Layer 7 of a small transformer language model trained on English Wikipedia (13 layers, counted from 0, width 96).
In attention head 2, each number of a token's query is one row of weights dot the token's vector x. The head spreads its attention over the tokens so far by the softmax of query dot key.

Query weights of the head. A number n stands for (n - 500) times 0.0016.
q0: 485 760 587 546 675 286 615 483 482 665 447 501 511 536 448 449 585 339 422 495 359 615 420 655 507 418 558 627 526 552 529 398 541 449 480 466 381 486 649 516 390 425 613 569 611 562 502 642 447 516 442 410 593 430 541 518 661 324 492 522 514 555 511 460 382 507 643 501 563 579 617 373 675 543 605 553 651 568 556 484 466 561 422 437 650 656 443 502 449 531 353 433 354 474 392 605
q1: 382 321 524 814 318 685 668 429 539 401 710 538 720 251 372 675 403 680 489 681 583 380 451 360 405 445 406 206 491 139 673 647 491 303 368 822 681 547 574 202 391 656 220 277 403 405 480 263 708 687 422 594 452 412 412 583 284 771 564 507 619 372 351 697 474 603 315 531 410 609 528 661 416 494 619 420 379 289 416 428 411 391 679 576 288 269 679 360 879 213 691 624 486 900 638 542
q2: 478 244 640 527 408 523 594 802 542 31 588 541 380 227 526 700 254 746 577 418 667 88 682 570 259 335 132 384 268 254 538 461 433 385 454 770 719 474 531 41 596 616 238 250 381 360 297 79 785 711 472 777 293 584 418 745 403 907 624 598 598 515 408 758 662 750 214 618 337 782 418 818 417 314 920 358 598 334 606 628 141 411 707 527 272 150 825 339 768 593 592 379 271 425 662 500
q3: 518 403 497 569 490 564 549 563 592 494 381 547 578 464 448 616 598 463 533 506 426 460 603 444 449 501 459 491 476 372 501 572 443 377 454 594 604 552 529 531 421 529 475 431 495 625 419 367 521 504 543 464 494 570 520 472 392 491 482 431 525 443 508 519 408 577 404 552 477 448 494 472 468 584 420 396 565 340 507 598 437 583 408 516 360 476 442 523 556 342 489 618 474 410 511 765
q4: 511 651 440 559 488 555 597 438 576 471 480 522 470 530 499 405 487 558 517 486 479 533 517 510 440 439 471 623 518 595 454 495 503 441 529 628 402 464 469 547 638 485 585 504 527 536 442 547 574 497 603 603 517 518 506 523 615 376 402 412 507 470 532 447 668 422 575 426 497 575 547 541 570 432 545 460 505 566 592 482 480 575 515 491 588 492 436 415 468 528 497 573 439 479 446 403
q5: 488 578 472 392 493 494 410 390 467 743 468 462 513 651 478 468 622 398 450 516 444 675 429 449 662 536 720 496 474 614 460 583 568 525 603 411 410 464 462 594 485 394 590 566 569 520 582 671 421 458 478 386 624 507 580 346 563 333 407 427 403 563 583 358 395 351 609 488 633 343 529 363 472 602 317 675 400 617 419 446 681 554 386 467 578 630 405 559 414 503 440 622 657 583 498 433
q6: 517 397 530 562 447 631 526 587 448 468 617 515 399 451 467 528 487 550 531 444 513 485 600 549 588 546 479 488 445 396 522 573 454 467 542 526 625 512 434 423 441 459 471 533 491 483 451 437 546 548 440 437 476 470 551 547 473 539 416 546 474 487 476 502 545 551 468 512 452 495 430 567 416 545 487 534 478 470 397 519 504 585 483 519 404 448 586 467 557 461 479 477 513 458 464 570
q7: 525 549 551 481 468 456 467 512 539 589 643 573 609 471 440 481 559 573 608 563 400 463 543 500 497 531 499 471 473 476 478 392 437 306 603 488 380 511 595 569 681 603 482 516 517 544 440 514 552 424 580 495 376 741 432 510 428 537 527 337 440 439 361 573 536 489 475 478 572 514 646 598 429 467 592 404 566 446 537 560 502 555 494 464 652 447 547 416 646 402 510 534 527 533 449 635
q8: 576 546 635 557 481 560 597 425 399 569 544 501 459 447 399 397 588 494 590 519 484 547 391 494 586 438 515 408 564 556 592 509 516 464 674 537 533 536 502 385 577 430 414 606 509 472 497 646 507 594 513 506 432 289 461 471 472 497 479 416 619 569 650 472 628 494 559 414 566 591 617 437 481 573 474 615 484 490 513 520 618 535 406 461 547 488 675 456 550 408 601 459 528 518 532 498
q9: 482 473 419 497 385 502 482 467 486 534 544 619 362 574 456 514 486 434 633 479 508 468 562 412 622 594 545 462 433 545 494 494 383 484 457 433 453 517 396 446 528 389 572 505 459 464 609 584 513 445 490 440 482 457 594 577 495 564 455 529 491 391 410 533 611 491 649 460 473 593 344 421 321 504 530 593 425 553 452 489 509 464 409 526 633 453 584 505 524 548 412 501 602 544 622 425
q10: 453 539 468 460 473 565 529 532 497 523 496 374 503 489 485 550 443 528 479 487 443 456 435 555 431 424 491 487 549 570 426 477 470 555 518 483 409 482 541 544 684 603 446 435 384 534 501 404 463 476 388 714 513 482 526 531 503 513 513 491 498 630 481 453 407 470 625 662 605 417 487 553 464 309 530 421 484 535 545 498 539 445 496 403 465 543 463 667 507 641 494 452 419 418 575 473
q11: 534 521 504 613 572 587 668 461 624 647 423 466 609 538 516 639 435 486 579 505 465 472 490 538 478 555 391 445 507 487 576 354 506 486 482 586 380 589 349 466 447 566 592 543 384 462 381 619 530 444 394 326 495 595 583 490 500 458 518 414 641 577 577 533 476 406 669 429 532 530 388 554 442 572 448 508 554 583 476 528 550 418 530 433 595 468 483 615 398 398 501 543 509 579 556 486
q12: 387 673 484 424 548 439 363 603 418 586 534 653 324 568 604 555 501 486 590 565 431 528 516 381 404 292 408 402 462 391 510 398 437 387 466 478 456 358 643 512 418 494 572 523 378 464 492 523 579 446 564 473 516 476 490 495 526 525 554 492 377 545 472 537 496 567 399 464 353 512 512 429 638 544 531 586 475 484 465 459 498 525 429 597 520 515 426 415 582 474 343 435 370 436 345 559
q13: 564 425 523 482 588 492 472 654 536 465 412 546 539 410 402 371 502 425 497 524 476 597 623 559 471 452 438 448 638 489 553 559 400 589 512 536 617 566 519 577 472 391 512 500 525 369 551 564 404 585 530 575 449 422 431 509 575 545 668 519 512 447 401 598 614 375 421 400 346 545 554 411 591 450 474 415 511 561 534 480 494 439 470 536 341 436 545 457 537 658 569 725 425 561 454 363
q14: 635 556 491 599 675 474 517 574 514 585 629 514 468 382 560 350 617 501 537 462 563 386 623 498 498 521 541 499 577 479 470 410 546 469 562 459 541 463 329 521 553 470 542 496 475 549 458 392 445 532 461 559 522 519 517 330 457 481 598 591 624 464 429 482 436 434 543 450 581 624 503 630 532 384 528 366 409 585 476 583 448 578 521 469 510 557 597 557 482 541 542 473 501 434 555 479
q15: 574 493 455 491 539 632 506 579 526 496 534 516 445 509 564 597 414 627 571 507 433 407 541 454 607 458 447 535 424 469 519 531 385 455 500 441 617 534 345 532 399 477 611 482 517 514 584 565 568 539 431 521 526 350 546 489 527 608 389 513 604 432 482 497 620 512 403 542 465 582 361 412 389 441 459 567 507 504 387 651 545 551 490 526 379 490 527 525 481 626 513 445 491 305 503 610
q16: 492 519 579 576 556 537 509 538 499 433 365 543 500 500 455 531 645 589 561 528 520 632 592 487 485 462 452 473 498 389 486 615 590 518 480 642 530 506 569 453 410 386 452 454 508 578 476 424 531 530 515 561 412 486 515 492 463 560 512 459 448 484 531 523 356 527 473 408 403 472 501 483 554 553 373 440 584 387 474 498 446 495 446 463 393 497 576 454 431 418 573 591 504 563 508 612
q17: 495 345 501 480 482 569 417 563 570 667 590 501 518 561 372 685 537 559 444 522 431 595 459 413 438 497 385 356 495 547 537 617 589 605 529 487 535 665 461 542 540 496 504 483 509 430 427 458 434 537 455 672 405 488 579 513 418 583 576 472 530 621 423 517 483 467 384 516 500 449 530 520 576 367 536 328 440 400 320 557 542 584 461 643 389 480 483 565 502 439 600 564 454 574 506 446
q18: 483 365 624 609 476 547 669 452 426 477 436 526 617 387 606 562 616 609 531 394 517 485 629 578 587 374 470 537 501 483 496 380 384 642 504 617 490 488 525 485 497 542 472 572 436 539 347 539 408 394 521 418 393 415 440 478 488 526 526 398 498 449 520 466 524 586 409 578 403 560 398 482 506 449 295 523 486 461 550 404 458 585 422 395 528 490 434 564 541 535 501 378 502 537 520 455
q19: 601 523 470 447 352 528 500 538 560 518 610 603 569 487 576 491 557 479 583 443 464 421 417 538 592 501 484 526 448 553 415 474 457 383 519 574 428 630 580 564 633 529 453 425 447 484 486 488 532 443 395 523 653 377 442 474 513 440 494 602 406 437 551 466 417 377 468 316 448 569 408 373 554 349 602 430 448 300 648 507 499 391 459 382 581 550 487 423 417 479 486 515 415 539 543 568
q20: 624 407 586 522 382 378 475 519 352 486 443 288 514 518 566 448 494 435 556 501 419 455 515 520 548 524 456 410 552 502 600 509 526 641 519 305 493 414 420 448 467 418 542 653 593 466 508 610 430 543 491 503 564 499 434 578 560 447 446 441 520 423 504 492 610 439 475 456 563 543 482 384 445 514 517 517 465 608 460 468 575 626 536 571 487 494 476 505 562 472 417 506 546 567 459 333
q21: 657 548 478 352 353 559 449 469 417 536 560 561 533 735 619 589 403 598 664 472 566 566 491 568 539 457 457 571 436 437 482 501 577 477 427 415 401 435 361 479 500 516 631 574 412 603 478 466 440 457 547 470 444 575 459 607 539 475 440 485 477 491 570 445 417 478 546 350 506 549 494 520 454 486 519 505 480 506 489 448 512 533 535 474 474 648 727 467 368 473 492 464 558 498 442 513
q22: 580 443 529 530 593 442 492 577 392 480 519 433 485 380 444 634 552 557 432 518 570 542 565 498 536 575 470 465 432 382 530 598 435 495 678 436 446 472 552 559 566 365 389 539 544 314 642 424 596 556 402 558 388 371 486 526 600 530 501 517 451 442 456 465 533 586 443 579 426 438 519 449 468 523 493 491 637 499 413 542 467 451 540 531 459 505 571 371 568 477 495 450 443 527 490 545
q23: 470 550 524 466 385 530 582 542 484 500 505 552 536 511 548 415 520 639 374 513 595 472 435 612 326 524 422 456 482 581 515 589 516 393 506 479 487 425 514 462 467 405 503 550 445 646 432 651 505 582 531 547 460 361 530 459 389 433 528 357 575 348 534 569 606 368 384 465 473 406 386 503 556 610 471 474 439 337 454 467 530 671 473 537 445 545 553 493 571 371 623 443 562 497 575 442
q24: 493 494 557 542 507 383 492 557 487 491 557 357 617 569 455 598 393 390 440 669 441 424 524 639 366 322 376 450 578 442 443 435 478 454 579 546 451 439 526 577 412 549 561 428 624 603 461 460 511 443 520 568 466 470 528 494 429 426 553 470 465 608 340 590 638 645 510 505 489 567 558 481 480 419 392 491 529 407 622 520 426 435 519 444 554 441 539 501 496 471 525 645 417 567 545 611
q25: 500 454 406 533 469 561 498 388 567 514 403 513 433 435 571 488 504 538 396 503 617 483 372 572 481 711 420 547 434 561 491 470 676 527 439 534 495 510 504 509 419 492 719 335 398 480 508 480 485 423 594 504 609 503 471 487 560 522 614 328 579 551 652 457 659 492 505 548 496 391 509 577 546 455 608 472 607 522 617 482 583 511 423 365 540 461 461 505 657 420 614 616 484 466 462 482
q26: 579 557 541 385 409 506 415 584 296 664 504 375 383 522 582 405 582 463 447 464 585 526 567 442 439 560 484 501 625 563 562 499 508 675 413 397 371 552 421 455 611 537 632 583 478 594 592 476 346 432 369 510 520 634 502 595 531 498 506 458 579 607 617 377 498 483 450 437 567 488 439 431 424 409 640 450 388 519 562 646 467 380 467 537 666 618 496 409 593 511 467 583 480 556 591 545
q27: 543 564 604 509 574 496 609 427 564 451 474 385 522 456 458 516 536 657 512 384 524 429 540 634 511 561 356 405 401 488 565 454 425 630 673 477 424 454 486 577 540 504 447 521 570 632 638 383 499 460 461 461 389 398 482 538 557 459 462 447 423 362 523 518 478 436 578 470 430 530 504 667 409 555 436 522 493 503 485 456 477 389 586 560 485 534 491 519 514 517 522 322 380 510 504 465
q28: 461 376 539 332 536 556 414 460 433 450 527 472 414 769 424 470 479 439 546 355 503 585 559 495 551 593 502 580 551 387 485 622 511 617 532 452 499 544 496 587 482 354 471 413 397 496 496 333 532 531 580 463 367 511 428 648 459 509 495 506 589 286 424 538 632 489 495 504 507 540 486 591 612 426 532 562 526 373 545 567 507 634 557 503 565 590 630 468 525 533 493 630 517 486 525 513
q29: 517 475 626 609 539 577 488 450 397 439 486 405 479 463 548 529 587 512 475 481 306 557 449 402 437 726 489 495 451 450 520 529 347 538 494 431 484 587 509 451 456 442 529 501 604 626 501 497 549 445 565 346 554 431 520 501 313 538 455 475 546 460 397 445 418 480 592 448 560 418 456 571 403 537 436 416 451 442 454 420 497 508 420 497 503 539 536 430 514 430 553 463 572 418 556 625
q30: 544 585 471 548 525 615 596 522 492 523 389 416 456 544 490 614 499 606 505 557 517 419 478 594 423 359 331 487 514 496 515 430 510 478 426 587 434 381 496 558 631 432 345 453 448 466 516 407 432 399 381 647 435 521 482 508 513 562 618 424 357 441 608 558 580 456 677 516 649 411 605 563 466 593 546 486 483 515 455 661 467 483 507 506 499 523 559 506 644 476 423 492 532 498 507 304
q31: 426 381 504 417 503 507 448 531 414 588 493 569 594 519 440 619 569 581 395 539 560 414 467 515 419 429 511 456 533 443 637 554 428 433 555 602 667 479 516 475 488 498 593 516 635 436 574 465 601 465 516 304 639 493 527 502 519 339 469 501 399 558 533 471 447 497 456 376 621 417 460 515 621 594 411 505 460 472 626 584 456 473 563 646 532 534 365 271 624 507 483 426 519 404 531 489

Each question shows a short text with each token's key, already scaled and adjusted for position as the last token sees it. A number n stands for (n - 500) times 0.0057.

Then comes the last token's vector x. A number n stands for (n - 500) times 0.011.

0 "\n": 511 570 459 449 502 364 250 483 544 537 462 491 510 461 510 432 491 516 460 535 550 521 467 515 435 473 585 439 485 540 401 527
1 "==": 486 575 445 438 522 304 187 483 488 550 508 524 533 459 515 504 439 512 514 473 540 506 456 528 428 493 511 508 515 557 436 490
2 "The": 466 570 449 499 534 309 182 456 503 497 526 477 491 463 503 499 480 535 473 524 518 521 482 551 420 507 521 484 496 558 439 541
3 " New": 446 551 459 502 513 357 263 438 494 514 498 466 534 447 464 531 472 469 428 553 546 523 517 487 469 521 582 502 522 551 430 538
4 " F": 440 564 449 477 452 357 256 505 488 566 484 468 538 480 471 555 468 475 463 519 553 572 494 528 438 498 538 521 583 546 439 476
5 "ra": 510 540 474 489 454 402 310 470 480 506 497 464 549 489 517 505 484 475 444 492 534 539 539 479 445 444 492 515 510 515 461 512
x: 515 550 475 527 414 555 463 450 491 507 438 520 492 504 488 348 522 644 502 394 523 497 391 466 453 581 481 540 503 626 502 614 535 374 563 443 471 453 577 216 433 557 409 558 484 482 575 392 583 542 444 475 403 593 405 586 491 521 445 519 451 499 548 317 493 576 475 610 521 549 424 549 521 490 445 420 446 416 420 395 500 478 475 483 419 590 443 459 628 547 560 565 456 581 467 506
Which token does the last token look at most? 2 "The"

0 "n": 517 566 461 456 498 372 267 482 544 537 456 489 508 464 508 437 498 518 462 535 546 521 469 517 431 476 581 440 489 543 399 532
1 "ell": 568 534 462 452 538 369 252 457 488 553 511 455 487 537 473 501 477 464 461 518 510 472 523 543 467 501 474 520 541 523 493 527
2 " University": 465 560 440 475 543 341 170 479 504 538 460 475 550 498 471 488 465 489 479 523 551 505 492 519 464 522 541 461 571 528 468 511
3 ".": 458 569 446 474 448 363 180 507 444 511 533 491 513 485 492 474 421 488 466 558 518 492 473 467 494 502 532 480 509 520 472 514
4 " Al": 473 567 459 489 490 330 250 467 512 559 480 483 522 494 510 510 466 429 465 523 516 497 464 466 461 476 510 450 505 522 455 537
5 "s": 482 538 456 474 421 401 317 490 502 551 477 466 504 507 476 525 454 499 496 493 516 504 499 486 443 522 524 424 508 507 469 541
x: 420 377 531 583 517 559 484 394 410 439 498 566 488 381 514 576 493 473 556 579 433 448 496 443 480 443 613 438 598 502 433 559 456 526 495 514 675 546 521 188 518 528 591 419 565 414 498 622 527 472 552 528 622 538 523 533 479 612 535 544 460 517 498 468 637 443 520 535 577 512 459 486 404 563 604 506 477 427 423 491 477 526 480 600 483 534 368 482 432 476 490 605 595 483 539 509
Which token does the last token look at most, and with what share of its attention? 5 "s", with about 40%

0 "vi": 513 567 461 457 498 380 274 481 545 533 456 491 509 463 506 434 499 521 462 531 551 522 471 516 432 472 583 440 488 545 395 535
1 "ch": 545 530 447 490 562 450 310 463 476 513 502 467 475 545 480 495 489 532 430 556 519 511 529 527 467 471 509 463 562 463 424 510
2 " ch": 488 534 449 485 567 385 279 497 501 539 506 492 535 533 500 518 468 505 486 544 549 542 495 540 438 496 514 459 585 485 474 468
3 "air": 458 553 446 467 501 366 228 418 482 546 502 507 532 491 505 512 470 485 462 431 575 507 532 492 440 438 520 473 532 496 486 439
4 "ed": 477 551 431 466 480 409 247 471 483 535 535 557 475 452 505 485 447 474 525 452 572 506 509 494 475 539 552 528 501 563 468 479
5 " The": 501 580 463 485 471 336 243 465 499 530 491 467 513 466 480 513 483 495 441 546 516 559 488 532 436 508 528 476 518 529 427 511
x: 499 459 511 493 490 565 481 404 440 434 529 512 487 444 499 450 502 592 366 520 575 532 625 445 506 593 537 470 457 509 476 526 514 453 510 430 460 484 497 26 381 551 536 523 574 558 479 555 460 494 499 569 472 515 453 474 454 501 528 466 513 539 514 461 518 524 530 503 449 607 492 468 562 480 488 517 566 511 545 472 557 493 532 514 531 531 486 478 453 523 477 510 495 528 465 439
Which two tokens does the last token look at most, in order? 0 "vi", 5 " The"

0 " in": 517 565 459 460 501 372 269 487 546 535 458 490 513 463 508 435 499 522 464 538 546 522 469 518 431 470 577 436 483 545 401 530
1 " ": 552 568 426 527 554 302 141 531 464 545 526 502 545 455 500 532 431 510 447 532 513 516 486 470 441 483 507 478 529 501 464 522
2 "pen": 471 541 453 484 576 381 261 476 461 530 493 509 513 519 523 481 508 475 518 563 501 532 466 492 425 485 488 473 568 477 479 532
3 "al": 433 543 444 475 515 401 324 478 492 515 517 505 502 482 518 535 457 504 498 474 502 464 514 509 435 478 466 517 507 539 501 546
4 "ty": 497 539 440 449 449 394 263 479 492 518 508 467 501 507 519 458 456 517 494 426 523 487 558 499 479 521 515 550 545 522 479 564
5 "-": 539 573 432 498 459 365 230 510 465 497 519 512 542 493 532 487 456 506 431 465 530 485 502 496 481 492 504 485 494 543 478 533
x: 524 490 507 496 434 425 455 458 539 449 502 537 482 417 482 506 524 604 441 519 578 425 488 550 481 548 334 434 484 451 435 547 483 518 600 522 458 475 663 215 523 394 471 388 522 527 620 447 481 592 490 611 391 407 551 555 395 397 600 516 560 510 417 640 439 479 526 557 575 426 519 498 509 518 405 446 467 529 506 510 507 409 524 527 468 484 483 491 661 515 545 412 522 723 460 421
Which token does the last token look at most? 4 "ty"

0 "p": 518 566 460 456 498 374 270 483 547 535 457 490 506 464 508 439 497 519 464 535 548 521 472 517 430 473 580 440 488 544 395 531
1 "in": 544 553 453 455 530 355 229 430 458 497 509 515 524 511 527 544 453 538 461 493 525 511 491 508 457 448 524 515 537 513 438 539
2 "ion": 484 546 430 495 554 364 207 465 487 557 498 497 485 511 473 459 488 503 480 484 553 507 511 509 434 467 528 505 563 547 470 498
3 " Re": 469 567 449 498 515 313 201 502 482 558 489 486 573 511 507 523 451 477 454 500 557 540 497 488 479 451 549 517 544 549 456 573
4 "se": 485 519 471 461 475 448 361 444 468 525 541 488 520 466 481 541 450 483 506 476 530 580 474 511 457 475 556 513 520 500 461 543
5 "arch": 512 572 452 469 426 339 183 459 481 551 471 467 516 503 467 514 446 475 493 495 559 517 530 505 447 530 504 499 580 524 445 518
x: 569 544 553 500 522 494 594 665 508 414 603 553 493 499 480 442 525 635 414 463 504 633 522 445 328 443 526 510 456 540 457 540 459 482 551 470 509 583 436 214 388 541 583 458 474 483 587 499 595 471 512 507 658 471 503 461 453 589 502 422 489 488 468 542 507 473 442 408 525 627 430 603 437 509 583 539 470 448 489 414 505 435 465 509 470 477 457 381 642 423 546 477 393 568 552 547
Which two tokens does the last token look at most, in order? 0 "p", 3 " Re"

0 " match": 517 565 462 457 497 374 270 485 548 534 456 493 507 460 505 431 499 515 462 535 548 517 472 512 433 475 581 442 484 543 398 533
1 " on": 541 557 448 484 520 343 191 504 515 517 532 538 508 450 501 455 499 501 463 534 511 533 460 534 452 469 486 492 493 522 474 495
2 " ": 503 574 436 527 547 339 174 539 479 527 547 497 526 449 504 506 450 500 458 510 533 507 476 472 457 492 509 477 527 511 456 509
3 "min": 436 536 449 495 501 363 250 485 484 496 550 515 503 485 520 480 491 448 483 472 472 522 512 480 452 471 518 505 511 513 463 518
4 "ute": 406 556 441 495 479 328 199 452 507 569 506 511 459 497 474 513 488 453 489 493 524 450 480 510 426 485 465 517 521 541 475 485
5 " (": 496 611 436 502 420 283 105 430 428 555 531 522 509 480 533 526 445 489 440 507 545 521 422 483 422 495 531 503 519 534 443 520
x: 545 569 470 548 435 412 439 404 403 469 537 469 520 463 496 593 474 468 477 516 537 385 458 566 461 500 458 551 489 527 424 492 415 390 554 568 420 540 645 118 590 555 426 462 483 579 372 448 478 509 502 519 544 466 454 553 511 448 580 588 564 505 459 591 444 517 517 501 500 503 560 500 569 507 577 524 528 487 554 508 473 380 481 588 597 500 428 537 531 471 537 500 422 648 511 509
Which token does the last token look at most? 1 " on"

0 " dis": 513 563 462 460 499 379 279 488 549 533 457 489 511 465 512 434 500 521 465 537 546 519 472 516 433 472 585 438 486 542 402 534
1 "cu": 506 528 454 471 482 481 363 485 469 477 559 485 533 494 502 513 467 509 498 480 520 519 476 475 471 406 517 481 494 519 425 512
2 "s": 456 541 439 492 521 414 264 475 458 510 507 558 517 514 522 485 471 486 463 499 514 462 500 473 483 429 489 482 478 522 481 561
3 "s": 480 513 456 529 500 472 399 503 462 493 530 514 507 497 511 518 446 507 503 496 494 474 509 468 491 514 513 480 496 529 483 544
4 " f": 472 543 444 497 451 376 268 504 509 546 504 494 514 489 515 514 447 513 531 525 522 501 476 540 429 491 493 504 552 533 450 484
5 "ru": 501 519 465 490 492 435 308 493 501 471 561 492 490 480 481 462 510 464 464 526 505 539 525 474 478 436 474 567 524 544 492 488
x: 514 538 447 534 471 525 532 449 533 563 474 519 432 519 567 329 608 479 536 421 546 352 486 509 633 519 437 498 573 576 506 510 505 374 468 514 436 533 587 257 493 629 407 562 449 395 491 395 547 558 510 489 400 435 385 571 502 445 511 354 447 513 539 398 462 496 525 460 494 436 451 548 526 453 443 458 211 481 449 366 428 525 466 445 464 625 488 459 573 458 548 512 449 459 490 500
Which token does the last token look at most? 0 " dis"

0 "56": 521 569 458 459 504 360 249 483 542 535 456 491 509 466 507 433 499 518 463 537 547 517 468 511 433 475 580 442 485 543 397 532
1 "-": 471 557 421 475 574 313 155 498 446 553 526 512 555 477 525 481 436 491 403 514 497 483 474 491 478 465 482 485 521 540 476 534
2 "02": 409 574 406 509 575 264 76 499 417 501 523 495 531 513 506 503 469 553 479 512 526 534 476 534 463 487 521 538 560 517 494 520
3 "54": 402 580 406 485 413 274 47 501 408 516 531 534 523 518 510 482 457 538 439 500 499 505 470 479 503 482 489 508 557 503 512 506
4 "-": 527 563 427 469 423 361 208 516 405 541 504 514 551 497 519 499 425 514 419 510 504 516 477 483 512 458 466 478 573 495 449 514
5 "5": 592 578 405 500 448 367 145 510 395 489 531 521 531 507 502 488 452 555 494 496 500 520 478 505 486 483 481 539 563 494 475 531
x: 534 512 501 509 538 704 456 324 583 364 540 415 577 625 530 541 394 581 597 545 548 529 424 437 480 427 406 480 416 514 506 467 552 534 533 587 573 532 485 242 576 551 414 436 458 518 400 436 508 443 496 592 555 434 454 488 413 486 556 425 585 451 480 565 512 417 403 490 464 554 500 559 563 481 550 430 499 498 461 431 600 458 671 628 533 440 476 517 579 478 571 463 521 635 410 523
Which token does the last token look at most? 2 "02"

0 "ut": 517 566 460 457 498 373 269 483 546 535 456 489 506 464 510 438 497 517 464 535 549 519 469 516 433 474 580 440 487 543 398 530
1 "ed": 538 548 433 475 524 337 203 474 493 552 495 564 449 469 521 485 469 462 506 471 559 513 495 497 455 524 518 530 517 573 461 478
2 " on": 495 564 445 475 543 337 183 493 502 518 529 533 507 466 498 462 491 504 464 531 508 539 462 530 445 487 503 492 496 522 480 488
3 " at": 439 562 439 487 561 346 219 525 495 532 535 515 489 450 511 504 480 488 477 541 513 525 474 500 449 480 484 478 467 496 486 458
4 " the": 425 568 442 492 463 361 226 459 483 532 526 482 481 470 523 532 473 528 460 525 514 554 476 553 425 498 512 466 499 503 453 480
5 " same": 550 585 448 487 462 314 233 432 482 542 510 529 507 473 490 525 468 480 525 512 527 511 469 544 460 511 503 542 472 518 484 543
x: 587 507 365 488 372 540 475 410 457 413 639 460 480 385 500 689 580 683 488 436 447 478 495 476 470 552 516 436 580 554 472 520 453 545 638 564 420 506 534 269 576 490 472 523 520 509 456 446 583 434 473 526 526 492 419 477 425 471 511 485 543 497 481 568 448 473 462 359 494 476 481 432 580 453 464 474 591 247 507 584 666 513 508 376 452 415 591 468 424 469 473 493 473 569 468 446
Which token does the last token look at most? 4 " the"

0 " On": 516 565 462 459 498 375 275 481 547 533 456 487 509 459 504 436 502 521 460 536 548 522 471 518 431 475 581 440 484 546 398 534
1 "e": 538 543 450 479 553 321 267 482 506 515 526 460 533 444 503 513 474 461 500 496 502 519 487 546 442 540 516 512 518 544 496 506
2 " debut": 512 561 465 498 539 315 207 474 496 539 458 548 538 464 446 479 498 477 464 500 562 530 486 560 429 522 517 524 513 524 506 549
3 " two": 463 588 450 493 494 288 151 482 490 512 483 533 519 466 498 443 483 465 491 517 541 523 452 557 445 497 514 518 491 514 465 526
4 " ": 461 590 439 517 488 318 159 522 478 557 515 526 545 465 509 514 445 490 438 522 544 518 477 488 449 481 500 475 536 502 465 523
5 "day": 525 555 448 480 428 344 221 473 533 523 489 506 474 447 479 475 479 460 474 500 523 508 493 516 426 485 493 499 497 473 487 519
x: 484 535 448 595 510 598 504 373 455 567 438 559 457 485 414 556 473 537 547 397 513 489 509 558 511 478 586 532 528 446 547 465 523 362 506 564 504 492 607 184 601 483 540 504 347 495 484 499 619 470 495 512 534 508 511 527 360 673 419 351 480 462 502 442 431 460 523 468 505 487 509 579 388 524 614 523 534 467 606 535 582 543 526 519 492 462 500 428 383 425 528 532 568 498 491 378
Which token does the last token look at most, and with what share of its attention? 2 " debut", with about 40%

0 "\n": 511 570 459 449 502 364 250 483 544 537 462 491 510 461 510 432 491 516 460 535 550 521 467 515 435 473 585 439 485 540 401 527
1 "The": 501 555 452 487 533 314 204 459 519 532 504 467 486 473 503 492 483 502 481 543 522 516 491 552 443 506 519 484 512 557 426 520
2 " Ma": 487 560 452 471 556 322 220 455 479 525 489 472 527 499 491 519 460 485 458 543 535 529 520 470 437 446 544 451 515 530 388 529
3 "g": 437 559 458 472 506 397 307 427 476 531 465 504 522 540 499 544 467 468 454 528 536 513 500 488 473 507 487 460 529 493 398 482
4 "ic": 446 529 460 461 459 440 359 464 468 555 466 485 542 537 442 532 459 481 450 491 534 473 536 486 470 484 497 461 537 484 469 513
5 " of": 530 573 436 501 440 351 247 505 462 558 470 493 558 465 486 505 486 504 464 497 523 583 492 519 435 478 505 459 565 525 462 502
x: 546 523 489 512 464 504 580 401 582 497 482 424 537 345 497 476 541 614 448 489 543 454 448 544 549 512 479 487 427 428 456 473 534 475 508 552 552 505 559 159 528 502 524 485 626 567 543 533 500 523 538 428 422 336 465 459 420 705 434 480 546 475 409 549 668 525 486 515 438 514 435 499 511 405 613 473 565 471 525 406 546 445 514 516 501 575 551 498 514 472 492 489 605 571 498 550
Which token does the last token look at most? 1 "The"

0 " 19": 518 566 460 458 503 373 268 485 545 532 455 487 510 462 508 433 499 519 463 539 549 519 472 517 434 474 581 439 482 544 396 531
1 "95": 487 556 418 486 600 271 98 491 444 475 552 529 557 482 510 499 480 543 430 550 493 531 493 486 484 499 514 534 524 524 526 492
2 " he": 478 542 458 490 501 379 279 486 534 546 463 492 536 470 499 458 490 486 498 492 529 477 472 527 456 498 525 472 532 566 462 508
3 " was": 469 558 458 469 524 353 253 491 521 562 483 541 516 448 541 492 491 456 521 504 537 521 479 485 443 503 549 483 491 570 476 452
4 " award": 496 584 467 485 502 291 198 460 504 532 476 530 540 439 449 488 484 436 467 531 519 523 454 522 426 504 511 476 529 524 454 512
5 "ed": 488 576 447 485 491 350 209 474 516 563 516 562 482 488 503 495 472 456 512 515 540 502 459 501 513 530 520 469 511 561 449 448
x: 527 509 496 533 505 608 544 595 528 496 567 493 525 409 511 514 348 486 517 467 486 497 607 399 447 505 467 503 528 449 569 496 536 439 483 529 456 481 512 224 508 591 527 449 583 487 647 440 477 433 518 514 407 395 523 447 453 521 494 442 592 569 402 513 388 428 698 330 602 504 455 498 416 535 686 562 519 693 484 558 512 499 412 494 586 554 507 524 566 433 549 440 414 504 542 513
Which token does the last token look at most, and with what share of its attention? 3 " was", with about 50%

0 " Y": 518 565 462 459 499 375 274 485 546 537 455 487 506 463 506 437 497 514 462 536 547 521 470 513 433 473 583 439 488 543 396 532
1 " N": 562 555 443 477 583 293 180 478 452 566 476 457 510 493 536 530 446 437 429 521 529 522 477 485 424 464 548 502 565 539 416 515
2 " K": 469 551 449 459 625 341 216 476 460 568 492 473 502 517 506 550 439 465 432 530 532 555 513 509 431 481 522 513 582 501 424 496
3 "r": 441 535 470 470 521 386 276 467 490 560 464 477 530 544 463 520 466 431 454 507 531 516 501 496 484 511 503 484 553 471 455 508
4 "ish": 454 530 462 424 498 453 334 448 506 566 452 491 516 551 503 506 455 484 446 509 568 536 525 524 476 488 531 477 580 497 474 515
5 "n": 515 533 462 471 404 386 325 503 478 582 484 471 522 540 474 523 469 510 444 535 542 548 518 507 433 502 571 511 580 479 521 498
x: 442 369 503 467 513 477 440 420 563 421 508 523 484 504 483 483 492 535 502 559 444 490 393 561 599 509 491 399 445 534 641 405 441 405 439 548 552 437 507 239 529 370 484 512 526 447 344 441 425 586 459 632 630 502 497 460 537 610 411 527 487 434 535 541 623 446 439 406 459 585 467 535 424 539 604 636 559 532 568 556 584 485 461 536 455 538 561 520 536 375 523 548 384 543 592 524
Which token does the last token look at most, and with what share of its attention? 3 "r", with about 30%